Layer 7 of a small transformer language model trained on English Wikipedia (12 layers, counted from 0, width 128).
A neuron's activation on a vector x is GELU(gate . x) times (in . x), where the dot is the dot product.

Input weights of the MLP neurons that the questions are about. A number n stands for (n - 500) times 0.0025.
n0 gate: 708,491,492,397,643,504,543,466,473,585,348,427,363,244,533,474,227,682,595,430,533,509,581,478,533,329,480,394,600,698,419,781,460,459,669,335,442,433,300,698,476,389,570,465,448,273,533,501,586,522,480,476,602,554,250,442,448,527,529,663,781,634,549,543,690,345,529,584,698,366,376,425,463,540,446,511,512,616,457,346,369,451,348,703,400,541,416,512,571,367,250,480,555,638,488,686,530,637,450,421,309,616,267,398,550,416,573,495,423,415,448,548,266,424,589,416,388,702,326,445,571,683,548,444,633,661,752,600
n3 gate: 418,532,584,534,554,504,445,607,304,441,494,473,552,534,330,591,392,248,545,434,568,452,703,462,573,558,507,723,227,409,538,533,750,471,457,479,473,679,668,474,479,626,496,479,471,302,502,753,530,462,418,655,693,543,730,427,378,532,696,460,453,537,426,325,369,323,267,694,320,321,538,554,498,338,467,300,262,739,630,586,485,482,443,462,506,328,502,399,242,561,444,344,617,672,586,400,476,673,297,508,594,353,758,521,398,490,411,630,493,571,617,464,632,493,504,427,270,493,430,608,741,434,303,552,484,510,338,559
n13 gate: 570,355,435,500,439,536,459,233,412,448,250,537,648,368,505,598,719,582,380,688,523,580,480,383,223,380,222,327,503,497,520,404,623,596,382,540,228,397,277,473,603,404,506,579,427,378,628,488,373,417,692,403,521,472,638,531,639,384,481,463,446,730,611,588,711,439,483,660,407,395,492,488,555,522,388,430,587,414,505,350,363,655,544,497,627,562,616,626,537,417,553,510,406,500,571,560,549,551,364,531,479,434,611,451,435,650,508,403,438,455,596,608,655,488,411,345,637,677,341,442,84,428,490,716,502,587,427,616
n82 gate: 419,515,769,584,411,541,598,597,667,421,309,654,486,489,330,609,277,446,655,561,504,384,564,555,435,502,552,670,665,472,600,451,329,395,552,496,456,464,368,655,479,712,262,590,530,519,439,429,439,612,714,412,494,444,638,632,501,527,529,434,542,450,528,497,307,513,502,485,383,367,632,618,589,468,642,608,411,607,603,566,593,475,695,864,432,455,555,475,499,475,368,607,592,346,454,460,425,513,420,552,406,471,255,596,315,695,684,394,731,499,530,535,400,359,670,623,200,526,436,468,511,518,625,523,383,750,320,393
n135 gate: 123,582,590,567,216,532,471,596,449,559,639,606,420,447,500,565,392,423,622,420,472,256,349,382,444,470,613,702,462,578,383,456,383,457,550,696,665,491,526,441,545,467,499,317,650,592,635,537,490,428,592,456,612,492,492,570,445,797,641,305,234,233,532,462,353,418,538,477,480,485,455,494,494,454,298,418,300,436,575,422,557,892,391,610,591,460,448,603,506,653,554,399,372,514,711,605,538,623,507,514,498,526,495,539,427,499,456,477,208,569,380,480,528,680,416,525,623,543,534,391,635,471,496,467,372,527,489,530
n136 gate: 573,557,358,521,494,526,445,531,416,609,518,596,491,620,542,451,584,397,483,434,627,401,404,598,580,506,574,602,361,598,341,459,283,398,272,459,463,449,712,373,443,492,596,492,541,434,578,585,630,362,602,368,647,352,493,593,496,567,448,411,466,512,566,448,419,529,442,491,405,350,411,622,384,439,367,586,419,689,448,489,521,492,456,652,396,329,398,573,446,543,833,609,590,532,540,614,336,346,567,609,596,411,480,402,542,493,545,476,666,472,417,599,648,329,577,464,452,618,586,555,566,566,648,395,337,241,526,676
n180 gate: 421,690,728,467,620,388,566,368,535,468,592,552,384,630,582,316,606,309,267,573,598,427,471,620,432,582,478,389,648,501,559,574,395,387,518,470,529,493,580,461,457,373,353,579,585,766,288,486,444,599,582,483,390,654,127,536,344,481,284,467,397,604,533,278,497,680,596,518,546,575,348,464,395,390,355,736,567,468,584,465,526,377,542,636,558,566,753,623,447,546,378,394,567,403,603,454,338,564,626,586,491,576,476,523,395,524,620,445,520,411,577,323,702,538,438,327,581,403,750,442,689,341,443,470,598,330,582,588
n184 gate: 353,672,342,377,522,577,433,649,426,347,508,403,472,679,594,753,359,319,373,398,723,359,391,705,504,511,541,519,474,521,450,270,395,645,512,600,459,503,531,492,377,529,393,462,407,662,626,529,753,523,388,593,400,281,657,410,258,670,348,460,541,614,334,440,392,283,585,563,289,563,516,521,518,504,655,496,452,416,620,292,708,508,428,602,320,562,535,597,365,465,600,444,600,439,478,526,550,389,634,563,545,745,591,506,543,443,460,559,550,431,673,468,522,297,484,745,548,464,416,574,455,580,509,587,490,533,395,565
n190 gate: 270,435,521,709,513,496,593,618,702,762,582,565,475,519,650,471,603,420,289,446,518,557,421,602,480,434,736,367,412,410,600,607,665,551,487,389,381,510,438,627,430,683,544,493,311,455,510,584,671,480,544,705,586,685,476,586,567,684,573,294,363,655,450,664,385,601,256,478,473,492,468,319,407,481,486,620,611,366,327,461,447,695,514,677,498,372,589,648,352,705,278,688,439,446,634,665,482,348,492,294,627,586,526,495,460,589,281,560,468,411,448,426,550,508,589,609,594,443,533,664,564,552,703,409,385,483,446,649
n262 gate: 355,521,490,481,527,666,536,639,481,472,477,395,728,258,551,714,612,515,636,543,496,571,395,346,508,446,596,404,474,616,625,719,612,425,366,375,523,476,380,373,561,630,327,384,355,543,440,584,451,387,556,742,648,600,665,571,725,633,529,401,444,647,398,365,561,338,436,617,543,378,661,572,576,563,575,499,634,595,623,736,648,691,451,697,477,503,398,651,501,418,410,330,640,525,430,348,496,497,665,613,297,380,393,413,640,506,341,538,532,705,647,549,446,520,537,566,562,318,363,808,465,373,410,490,434,341,564,517
n272 gate: 416,316,483,524,524,467,507,457,425,448,499,255,421,590,432,384,695,635,531,641,495,413,272,417,468,460,463,536,270,535,414,550,469,506,561,547,466,644,511,289,419,380,558,571,412,546,609,592,377,515,553,474,425,624,297,584,538,291,450,554,452,322,412,512,536,192,675,427,355,448,592,499,642,466,449,592,677,448,435,531,298,507,579,447,637,649,317,350,472,500,320,464,345,533,408,632,291,546,552,604,478,609,402,425,564,572,419,697,374,630,405,638,438,579,310,411,581,366,651,514,457,217,515,443,316,391,332,470
n280 gate: 630,534,404,505,423,357,409,441,705,636,611,389,421,462,594,509,634,319,577,458,459,446,366,439,413,359,588,430,731,529,366,559,634,720,540,727,512,491,386,642,599,411,665,340,683,566,510,387,582,298,483,503,504,363,329,548,616,531,416,630,529,436,530,617,495,457,513,492,525,554,525,352,612,578,320,632,497,679,539,573,489,695,419,391,629,398,563,722,581,640,523,375,459,638,535,522,629,426,407,511,407,419,446,611,660,605,348,323,616,586,399,416,417,598,461,502,463,516,549,517,575,577,560,592,501,555,471,600
n286 gate: 720,723,563,559,420,356,423,350,702,377,539,668,620,430,463,433,728,674,441,506,412,618,626,298,453,546,510,504,557,539,498,708,773,409,546,461,711,660,457,521,398,311,626,428,342,487,436,349,538,439,539,662,434,387,714,336,564,481,354,396,454,434,364,651,635,586,558,584,603,700,592,630,381,677,706,407,582,621,593,519,659,362,344,393,565,423,452,505,667,321,456,394,381,529,527,564,390,420,426,598,333,659,614,530,575,492,467,476,502,652,520,546,449,603,377,498,441,484,359,480,405,727,388,545,662,636,493,417
n305 gate: 554,501,675,602,505,568,588,551,448,460,452,562,506,550,495,521,595,474,535,686,354,534,451,748,529,373,386,446,480,592,231,547,450,616,703,513,421,653,446,593,609,637,823,559,544,398,464,298,659,512,430,366,509,675,600,349,640,452,653,460,575,496,404,478,703,520,488,548,376,554,516,270,522,586,620,471,536,610,401,534,241,580,497,502,25,572,605,453,528,624,537,291,552,476,471,570,480,615,727,469,370,627,541,320,382,445,487,632,572,581,527,365,436,423,554,486,362,581,407,571,661,409,439,547,361,575,613,355
n0 in: 640,354,567,687,370,550,422,430,559,515,554,614,583,499,345,352,881,574,530,411,509,634,685,586,547,838,579,505,399,442,605,461,696,492,387,535,487,420,452,258,714,272,543,504,609,489,589,479,222,674,549,594,504,272,616,494,549,278,394,523,339,534,273,465,480,413,384,376,362,651,716,593,426,388,582,432,334,582,467,548,660,626,269,569,499,372,513,380,487,234,552,375,529,560,615,388,403,469,440,608,472,345,577,819,714,453,387,409,603,453,536,586,501,470,302,512,491,409,570,698,492,468,459,530,432,520,425,646
n3 in: 561,578,660,424,317,698,529,433,784,591,645,496,538,549,587,649,541,529,599,493,674,411,479,455,441,453,649,320,490,386,511,608,389,495,655,532,576,643,451,475,457,355,356,566,228,601,438,439,480,482,429,465,345,487,761,400,430,568,780,477,352,519,355,413,432,610,658,477,337,495,454,407,540,848,680,477,493,420,317,628,355,339,538,676,393,357,627,336,458,638,381,487,564,577,570,451,315,385,582,544,538,487,517,538,579,531,570,659,507,405,673,535,510,533,401,775,144,541,741,642,466,652,668,266,303,509,360,470
n13 in: 441,561,546,405,492,344,520,391,574,454,346,764,415,475,398,384,314,512,716,567,300,525,594,305,486,484,498,450,581,404,175,402,575,516,411,558,412,579,524,625,482,400,267,437,652,396,373,544,485,479,663,445,389,455,431,667,362,524,613,725,497,402,216,429,504,447,673,283,665,591,558,493,522,566,482,444,520,496,316,297,438,195,605,814,440,550,577,658,556,322,601,503,455,584,330,627,587,526,399,548,436,591,569,510,472,384,708,497,594,469,720,505,582,478,728,492,497,309,548,576,769,323,579,627,392,503,477,356
n82 in: 615,509,386,691,624,614,494,506,561,719,371,578,429,484,524,712,500,432,469,457,501,506,673,552,619,561,387,399,744,528,474,610,400,661,520,605,566,376,589,334,496,406,514,312,456,541,450,523,502,536,412,777,637,634,596,610,481,410,505,395,522,465,429,401,386,431,289,625,448,441,513,501,464,492,761,822,587,557,543,552,410,408,498,484,340,470,535,602,350,510,322,731,688,542,445,409,496,390,387,411,645,471,534,198,651,504,546,512,475,527,531,386,555,435,709,225,476,384,420,470,509,491,600,530,688,395,381,662
n135 in: 725,507,672,443,595,505,401,580,593,441,430,231,612,436,663,660,436,576,680,543,511,689,670,391,555,575,348,622,537,547,476,339,666,486,571,481,298,443,495,459,510,264,491,297,413,88,617,475,601,502,480,648,623,579,759,348,308,652,589,741,400,367,448,630,556,482,344,588,600,339,396,668,496,627,355,334,549,333,664,602,410,352,408,563,615,365,662,396,576,643,522,362,309,524,605,539,492,383,334,411,460,413,677,736,641,485,544,412,535,544,613,498,496,497,615,318,586,645,632,588,467,558,407,470,480,605,533,670
n136 in: 524,521,451,494,655,424,387,499,662,570,391,638,722,580,401,443,403,375,497,580,468,507,478,456,515,478,383,563,337,588,490,524,548,592,597,533,517,553,557,411,431,456,375,380,738,571,429,625,408,549,510,534,513,570,581,412,504,504,443,652,242,495,528,624,659,531,384,376,436,422,645,676,351,480,645,600,366,267,362,494,414,530,627,533,468,459,405,744,622,631,369,544,406,289,733,463,427,512,648,549,502,377,467,278,634,471,387,395,412,404,589,596,466,415,736,617,445,474,452,543,496,584,314,479,516,390,487,617
n180 in: 451,343,579,505,595,572,602,505,368,371,684,366,591,387,503,419,609,284,487,348,703,703,393,548,216,400,596,628,459,297,521,291,493,384,518,625,496,696,728,501,566,510,308,483,584,387,482,583,564,234,487,504,495,579,521,508,391,557,547,819,437,545,772,388,476,725,602,602,472,450,431,577,616,434,584,318,281,492,693,303,250,397,517,524,566,352,423,441,453,408,526,420,382,514,598,456,572,380,374,327,592,471,328,571,403,598,531,523,429,347,483,250,472,592,471,526,627,378,291,586,360,245,625,404,447,405,566,31
n184 in: 421,404,750,365,413,466,503,326,391,703,557,557,600,555,443,528,377,292,694,747,593,417,487,528,524,538,561,526,517,573,720,608,610,386,387,516,472,432,534,496,571,598,485,553,808,485,414,542,438,466,589,684,474,473,425,472,655,631,638,531,573,391,551,450,473,617,510,423,467,486,476,700,641,460,606,487,334,412,360,306,490,588,533,523,591,680,395,414,508,559,485,534,261,443,516,530,413,489,542,172,429,384,423,752,814,522,518,579,645,503,510,524,323,348,503,614,486,476,687,456,508,618,553,375,627,316,248,552
n190 in: 405,684,483,538,489,538,525,370,545,791,500,607,422,303,733,351,662,414,341,280,425,593,477,541,503,503,582,675,482,730,559,577,488,635,482,509,519,335,636,602,429,416,262,616,418,425,192,362,775,584,383,593,457,566,441,671,657,411,395,645,371,716,755,470,588,373,529,363,412,638,536,294,481,499,549,557,593,520,424,404,380,411,596,412,560,320,680,291,506,567,144,635,523,600,591,316,460,448,525,236,512,346,574,551,499,630,228,443,433,484,286,553,517,636,761,627,772,328,662,501,616,551,748,719,670,390,458,537
n262 in: 571,390,384,681,550,568,641,673,570,527,674,410,568,898,645,693,451,537,505,515,546,514,534,657,873,423,503,657,494,541,655,602,516,591,580,420,566,744,647,620,594,486,514,518,598,452,340,496,468,547,709,359,552,652,400,492,467,820,264,616,322,690,380,267,315,486,469,441,430,451,317,447,571,438,613,501,572,448,579,416,598,651,522,527,469,434,607,406,280,632,524,632,458,573,575,665,524,634,560,334,537,526,505,513,745,452,517,492,491,480,443,448,362,652,432,335,452,535,234,580,452,450,503,504,655,391,236,423
n272 in: 492,675,730,546,454,582,512,362,609,649,678,467,725,627,664,568,566,741,481,611,521,469,483,579,432,411,591,601,604,559,587,281,551,581,350,497,494,434,373,537,553,591,397,568,510,712,186,457,460,547,534,594,485,571,644,337,377,462,469,508,533,473,379,536,572,550,706,248,396,652,444,493,471,483,625,495,434,548,406,476,371,658,515,418,477,670,678,493,424,693,589,548,509,381,521,606,385,619,634,612,445,538,384,438,633,565,450,451,551,491,622,666,391,673,566,351,513,383,806,550,514,366,405,473,376,316,519,459
n280 in: 484,548,551,406,503,477,487,434,490,666,410,823,427,440,383,361,499,619,546,409,342,591,617,512,647,500,223,485,405,429,486,370,398,582,550,631,408,431,727,442,495,553,466,711,601,388,586,680,562,515,432,614,356,555,616,507,595,471,357,448,391,536,564,674,427,441,476,438,413,554,309,496,316,469,705,599,546,619,362,690,632,361,393,584,347,644,414,512,580,474,550,496,625,467,730,516,469,738,639,467,520,641,561,309,640,479,352,566,457,341,485,716,393,501,586,655,624,421,470,424,597,306,590,628,460,409,403,527
n286 in: 526,409,612,463,621,762,540,523,552,535,747,652,440,753,657,475,512,698,666,433,323,560,352,581,391,402,382,516,473,635,364,501,473,554,395,475,631,411,537,645,412,231,762,415,410,700,548,577,610,453,384,513,529,323,404,635,728,424,338,529,388,664,525,550,487,490,671,653,635,339,567,577,529,555,663,498,389,497,481,395,455,567,362,448,608,696,384,438,550,341,460,609,386,359,464,400,162,609,873,532,487,611,487,525,446,349,557,750,544,613,611,349,505,605,327,543,593,513,510,483,402,388,531,289,628,477,319,594
n305 in: 255,557,522,527,547,391,503,380,483,586,489,564,324,444,492,527,356,510,261,575,477,552,748,666,483,498,622,702,610,376,477,512,469,745,351,248,200,584,335,781,436,386,473,511,631,463,595,515,477,688,489,586,552,593,596,376,453,573,679,286,625,437,672,541,351,471,446,439,502,602,601,138,445,666,685,614,403,452,443,738,378,195,625,526,603,529,398,634,305,595,331,557,495,430,502,345,669,540,509,431,500,425,613,675,750,401,529,591,566,532,575,586,660,463,522,375,340,582,660,507,492,551,389,450,559,597,435,348

Each question shows a token from some text and the vector x that enters the MLP there. A number n stands for (n - 500) times 0.01.

"j": 635,476,491,471,531,618,633,655,515,515,585,467,514,509,522,614,477,588,456,485,331,546,751,465,373,289,508,366,495,596,500,636,469,647,562,414,335,412,655,433,661,693,341,535,456,730,455,618,481,395,289,373,606,431,387,482,404,340,341,513,379,413,495,587,333,690,319,505,462,554,610,458,432,543,489,576,516,361,536,427,581,614,540,430,407,579,519,568,354,535,511,460,208,574,454,587,559,524,630,495,318,573,564,431,505,325,735,600,426,515,599,378,453,341,770,484,475,667,749,513,385,557,564,520,574,389,319,355
The three highest activations, in order: n184, n305, n0

".": 521,506,451,399,305,378,664,430,425,507,466,521,373,618,409,646,373,684,799,355,502,555,579,628,295,436,398,490,388,457,419,547,575,655,427,437,472,333,646,437,513,594,619,456,568,587,418,629,507,610,634,215,661,458,602,522,523,464,345,515,422,469,633,384,563,549,502,339,519,618,420,443,553,616,492,539,487,708,562,572,399,553,548,406,310,626,351,685,625,453,499,442,590,332,532,660,350,579,298,352,415,308,523,535,481,508,379,570,440,486,557,585,519,451,370,653,612,564,738,614,388,591,587,564,464,475,369,540
Which of these neurons fires most? n280

" F": 388,578,321,648,576,513,611,529,541,464,752,463,527,553,412,586,493,627,624,547,582,623,733,548,434,477,416,331,424,504,480,288,630,492,203,573,450,458,798,530,417,421,511,514,427,587,539,544,569,584,471,651,596,455,622,456,362,358,108,595,506,422,522,438,473,709,432,445,635,543,513,303,547,680,348,529,467,539,590,527,530,499,451,383,381,520,420,358,440,603,449,428,481,598,443,585,460,353,460,507,496,292,417,404,389,621,589,636,552,441,594,554,561,381,647,567,491,651,590,529,396,483,551,560,428,500,427,469
Which of these neurons fires most? n3

" re": 550,587,283,548,354,547,665,642,598,633,635,422,363,487,487,620,290,359,476,521,400,557,651,321,473,613,459,641,528,445,485,334,537,508,421,538,445,246,703,318,436,552,467,715,550,699,623,605,454,531,443,590,379,309,508,368,372,469,353,571,298,522,424,345,402,686,332,415,563,445,346,265,533,540,382,451,290,511,526,658,599,431,574,728,461,564,342,324,543,464,517,363,424,536,484,513,518,357,532,384,498,221,369,442,507,510,537,581,543,539,650,625,545,432,465,582,341,708,601,578,375,568,551,509,547,439,369,598
The three highest activations, in order: n3, n184, n136

" h": 362,436,482,475,551,470,702,586,493,470,569,466,571,472,593,692,425,732,588,439,488,530,621,420,341,523,474,242,425,595,596,505,647,441,529,697,585,229,635,328,414,600,560,590,600,562,497,446,504,641,517,478,457,313,431,475,474,359,352,560,505,512,462,299,598,545,526,410,669,702,445,355,453,618,408,447,449,389,752,563,381,545,401,513,205,638,406,553,547,525,544,367,510,422,462,781,584,411,360,391,474,278,365,454,389,529,388,723,495,375,462,521,459,509,499,601,386,709,669,496,422,470,359,524,500,570,398,512
The most active neuron and its activation: n0, at about 2

" e": 551,404,380,616,446,486,758,508,395,491,507,477,586,530,535,753,438,548,702,470,387,536,555,420,408,514,386,586,618,569,572,520,562,343,322,661,443,309,869,568,504,498,399,497,488,663,517,611,469,561,428,454,566,506,420,399,578,333,388,543,482,511,497,395,583,652,431,334,576,613,405,355,494,569,271,442,351,436,522,622,596,566,505,641,338,572,373,486,558,476,260,419,571,463,495,409,628,344,475,549,451,168,499,493,449,571,480,683,587,515,461,434,491,433,465,555,333,742,749,435,462,354,458,543,639,585,413,653
The most active neuron and its activation: n82, at about 2.9

" The": 434,428,500,455,479,366,796,613,275,485,655,476,393,525,620,568,466,688,720,337,358,654,463,420,482,457,549,419,523,547,561,619,556,589,206,616,479,407,682,500,395,454,607,635,715,625,469,603,570,551,689,414,533,339,510,602,508,263,285,583,237,370,440,457,494,528,373,282,478,591,338,448,545,601,375,346,427,522,517,467,581,474,444,481,336,495,335,483,520,500,403,467,546,458,476,627,454,401,259,307,571,342,493,494,370,514,491,647,481,423,533,548,581,471,557,626,564,598,560,597,556,526,509,437,555,508,524,620
The most active neuron and its activation: n190, at about 4.4

"r": 456,396,440,669,482,444,578,569,499,481,616,441,441,371,612,753,468,581,559,512,373,573,617,535,299,495,472,421,321,674,592,231,385,612,622,513,506,558,498,355,371,433,499,434,590,470,359,364,556,589,385,447,591,498,611,476,536,505,393,584,411,536,612,455,463,704,316,236,773,434,433,208,500,513,410,425,529,380,535,576,452,440,495,584,236,605,307,494,441,513,448,383,637,621,464,652,535,371,371,498,334,391,395,468,378,432,809,625,542,507,776,522,634,455,622,569,421,511,559,494,494,431,433,563,438,688,278,598
Which two neurons fire most, strongest first? n305, n82

"ess": 551,656,449,422,480,384,630,523,478,524,404,455,526,346,573,675,634,522,571,536,408,708,461,641,381,674,813,244,529,546,529,459,584,578,545,430,515,375,517,519,528,459,370,395,445,574,308,587,301,509,617,468,542,474,568,346,519,297,378,671,214,506,431,406,624,786,308,279,565,476,411,306,548,472,545,652,365,428,578,397,607,449,584,490,407,462,505,582,646,264,386,410,450,717,362,647,398,542,425,544,380,513,349,524,536,395,555,658,338,721,424,556,387,394,580,674,505,583,523,440,347,493,442,429,556,550,423,471
Which two neurons fire most, strongest first? n0, n13

" C": 492,533,482,430,438,547,589,559,430,561,561,356,382,503,489,610,248,514,552,651,614,541,831,517,321,469,507,271,520,661,486,565,576,526,336,576,526,472,696,438,351,540,406,613,537,572,648,617,556,483,469,479,596,494,581,493,395,274,330,623,352,528,368,458,576,624,501,352,611,435,413,224,630,604,442,386,392,396,467,662,425,509,440,371,369,658,425,699,430,463,471,302,472,532,487,436,486,353,497,458,396,209,437,459,436,720,371,642,480,529,554,511,671,432,614,696,471,735,493,629,463,440,333,536,441,484,389,598
Which of these neurons fires most? n3

"id": 464,454,508,358,457,604,452,409,745,289,392,570,482,544,488,657,220,398,440,685,379,502,309,437,526,479,347,368,253,523,495,374,648,545,490,446,575,446,538,539,488,468,341,537,531,513,552,561,364,399,354,549,436,454,443,390,495,503,434,683,315,624,586,449,566,432,360,337,623,382,425,347,439,575,582,599,509,481,350,474,361,501,442,542,569,494,439,408,609,396,440,514,548,556,290,677,549,316,245,553,308,448,452,396,411,339,464,588,440,566,712,632,280,335,679,506,664,663,318,580,396,447,370,372,499,531,329,582
Which of these neurons fires most? n13

"ime": 438,470,270,659,421,264,471,555,440,519,347,375,653,516,335,612,480,558,789,393,476,601,455,478,444,498,457,426,531,420,435,539,561,658,492,511,419,500,572,577,543,491,546,607,460,588,528,608,409,537,697,523,499,499,636,591,403,285,371,469,314,423,580,352,441,738,298,330,664,632,359,433,530,557,422,423,329,532,577,525,475,318,497,500,403,384,412,574,526,350,503,436,505,592,377,518,343,525,532,291,286,86,442,487,554,295,562,569,449,641,423,539,588,559,443,568,611,634,542,530,367,488,377,432,478,484,385,618
Which of these neurons fires most? n13

" f": 424,546,308,626,589,369,562,629,564,463,549,450,527,502,603,525,497,631,592,510,588,667,605,432,372,460,413,359,390,685,621,462,707,453,389,659,476,296,729,534,446,334,448,466,388,668,466,502,670,616,470,541,626,387,537,407,334,337,252,609,423,454,513,397,499,630,496,368,618,533,472,399,486,756,374,360,341,482,688,643,520,452,375,517,240,557,376,476,610,490,438,438,473,571,403,606,545,425,424,443,520,262,453,413,410,522,539,667,520,484,713,532,685,480,546,524,432,725,645,633,360,444,474,576,411,581,437,465
Which of these neurons fires most? n286

" per": 443,492,443,541,515,409,708,683,456,542,464,442,490,335,583,590,497,537,621,487,512,764,512,331,445,485,628,539,490,688,566,609,701,510,406,640,466,439,547,472,334,672,447,697,570,581,593,551,427,562,357,498,449,469,559,561,533,594,220,558,463,550,501,419,475,604,496,324,692,452,370,215,501,451,489,346,206,581,544,755,555,444,504,355,470,713,330,461,797,542,513,492,422,594,294,574,479,308,392,370,660,452,463,477,448,359,576,604,493,500,531,510,431,462,403,421,478,531,611,611,323,632,519,409,595,498,507,500
Which of these neurons fires most? n286

" us": 511,443,359,419,608,425,818,587,445,687,521,403,618,400,542,665,434,538,547,500,525,562,360,416,357,552,402,500,368,532,740,586,653,609,416,512,568,472,690,576,642,534,439,577,622,769,512,561,556,566,626,467,556,542,482,266,553,513,353,485,339,505,539,346,443,642,445,351,754,575,371,468,439,479,316,600,179,459,623,454,550,430,423,591,324,780,532,524,585,335,486,577,627,431,355,469,397,477,428,339,433,292,484,432,492,449,581,568,402,516,597,628,577,484,594,717,524,663,517,551,487,383,508,514,566,604,370,564
The three highest activations, in order: n262, n180, n184

"ec": 322,587,569,269,632,399,526,689,609,592,594,445,532,340,507,744,523,550,650,493,524,512,533,447,432,582,517,486,501,597,522,346,473,629,539,605,347,362,444,702,506,355,345,546,477,639,458,700,463,538,533,398,671,610,553,536,352,332,342,546,426,455,445,596,635,671,312,232,691,411,550,429,416,730,478,564,397,545,518,486,446,536,451,450,331,569,481,525,450,332,447,315,434,680,488,375,431,452,448,499,321,390,566,442,550,365,494,551,369,720,665,630,305,521,556,659,598,543,620,393,509,432,462,523,509,385,410,375
Which two neurons fire most, strongest first? n135, n280

",": 457,550,320,469,463,485,507,633,331,532,408,533,594,607,359,623,488,670,882,422,561,421,442,521,305,501,388,432,451,494,598,534,496,500,317,584,546,438,536,463,493,509,415,426,615,533,443,495,451,504,599,400,533,467,556,541,495,454,326,510,294,529,548,322,672,671,488,254,577,785,387,384,454,436,503,515,257,590,455,622,562,415,465,449,380,528,302,713,563,445,477,600,539,423,423,545,506,583,322,473,535,178,659,505,377,667,555,611,495,452,541,495,516,486,474,645,593,689,522,585,373,507,345,369,550,376,404,531
Which two neurons fire most, strongest first? n136, n13

"er": 548,634,500,509,436,507,441,675,551,482,622,405,594,426,270,661,384,523,394,466,462,414,400,528,425,738,484,268,680,642,379,519,523,552,461,570,493,441,593,432,608,497,342,555,473,424,537,570,476,554,502,350,434,537,451,352,541,194,309,547,467,460,481,401,391,674,550,368,400,534,423,267,639,643,476,530,410,541,517,278,430,443,551,373,220,449,374,507,742,321,398,548,471,701,393,651,507,523,317,481,451,340,582,753,419,452,572,629,470,719,568,438,261,563,460,571,420,497,735,453,441,559,510,365,421,473,390,526
Which of these neurons fires most? n0

" the": 462,437,550,548,519,422,731,606,298,499,613,471,451,439,556,622,384,670,714,397,408,620,468,393,442,433,545,463,481,600,528,624,619,605,227,679,423,455,707,433,376,410,520,657,740,600,565,620,522,470,617,421,486,401,517,581,517,237,250,571,148,471,458,423,454,629,382,273,464,599,398,436,519,636,327,383,353,508,470,481,568,528,479,446,415,536,316,486,516,537,415,463,467,553,455,551,521,464,349,433,590,272,455,431,311,603,572,573,400,384,540,547,626,377,531,551,529,665,479,593,607,533,534,472,495,488,459,720
Which of these neurons fires most? n136

"\n": 419,496,334,408,581,366,622,442,511,497,529,472,492,609,471,660,542,571,734,402,527,580,603,615,326,493,470,548,563,420,529,478,549,701,448,421,553,443,678,486,421,638,558,583,456,663,502,546,495,629,559,187,537,440,441,464,622,398,311,685,497,326,569,352,612,706,310,305,605,570,362,449,597,625,659,560,385,519,696,524,408,570,542,548,271,563,248,602,511,459,495,432,557,367,534,710,418,393,313,343,397,316,608,471,479,565,408,591,487,523,670,515,555,409,344,568,510,487,766,663,489,618,509,452,506,471,484,508
Which of these neurons fires most? n136

"y": 474,744,353,524,492,406,662,640,425,427,545,375,723,414,377,542,516,588,737,435,539,611,524,432,484,612,602,326,394,513,550,471,583,719,573,568,481,415,674,440,647,456,592,625,555,680,372,515,654,470,685,482,572,625,490,480,386,418,323,444,387,436,510,386,499,513,375,344,436,593,489,415,451,619,333,618,439,485,452,552,556,392,555,604,231,575,382,693,508,347,493,485,595,659,293,440,405,377,439,368,425,177,517,595,365,427,531,618,363,611,333,379,511,514,384,594,431,597,469,596,384,567,412,423,525,469,388,493
Which two neurons fire most, strongest first? n262, n3

"ound": 288,435,290,525,438,378,637,570,507,484,550,452,759,369,548,463,429,485,679,439,607,598,594,534,407,576,599,436,631,521,451,513,410,646,533,366,520,551,624,485,507,585,486,622,580,552,533,624,539,552,578,512,432,500,492,397,338,478,312,473,342,394,513,352,350,650,171,394,611,459,406,567,389,410,309,519,457,522,550,477,328,383,505,500,317,477,509,420,673,378,433,499,358,611,381,582,424,359,481,320,453,201,519,473,464,463,615,592,321,691,415,671,535,554,525,534,458,778,660,549,435,512,380,513,494,689,431,622
Which two neurons fire most, strongest first? n135, n136

"ation": 538,519,409,572,537,489,553,593,468,519,664,418,789,481,383,564,507,467,615,447,527,551,582,471,431,386,685,394,539,481,530,642,448,601,455,525,528,565,668,586,609,431,487,623,636,660,553,599,412,493,702,477,532,513,395,506,353,421,226,633,340,469,612,396,448,632,397,320,514,600,339,316,461,541,430,683,387,397,517,601,556,316,452,280,226,481,344,627,727,404,473,407,503,669,291,565,378,430,484,381,491,192,572,635,429,511,542,603,443,594,457,546,478,569,416,548,599,631,569,544,463,514,423,492,361,730,391,574
Which of these neurons fires most? n180

" as": 505,390,427,474,517,558,732,649,463,599,440,529,386,541,420,581,509,362,703,378,418,368,455,437,321,524,397,508,586,592,509,588,662,495,251,639,421,543,636,455,346,663,342,570,495,684,462,472,586,518,549,449,521,483,518,497,472,471,266,326,354,454,495,483,502,651,331,296,724,710,305,343,533,590,409,465,287,509,569,432,547,499,496,362,429,613,492,484,608,513,604,661,411,410,376,638,414,531,581,318,446,339,541,476,634,444,531,626,523,518,595,668,630,413,460,640,635,473,601,431,223,531,433,423,412,475,408,654
The most active neuron and its activation: n184, at about 16

" ar": 525,542,414,542,397,431,608,629,463,449,569,348,587,504,516,569,414,515,620,485,520,534,545,414,314,471,370,416,517,721,601,392,619,565,420,668,581,374,688,398,431,500,474,484,534,515,467,484,581,333,600,363,382,260,469,499,343,507,215,577,477,478,520,368,507,486,391,136,635,509,442,121,515,582,389,470,361,591,523,617,436,536,484,557,302,802,442,517,684,551,648,412,580,489,482,627,517,377,428,459,511,351,555,366,430,462,561,844,393,523,489,633,484,417,518,537,398,550,464,558,348,535,491,507,569,520,493,450
Which of these neurons fires most? n280

"c": 538,478,529,406,411,608,555,629,473,499,613,489,398,555,339,650,480,553,329,512,483,589,683,555,259,541,498,486,580,552,436,296,402,609,278,502,562,617,456,483,365,449,489,596,526,414,477,462,684,450,575,471,670,572,429,557,470,510,328,349,473,365,481,426,426,835,412,284,490,419,506,323,359,755,541,609,422,425,391,467,316,504,495,299,423,615,541,480,230,362,322,378,517,662,258,440,512,319,468,631,453,441,606,602,436,305,636,513,520,467,461,524,329,354,442,642,412,565,675,568,508,398,453,460,374,456,348,566
Which of these neurons fires most? n305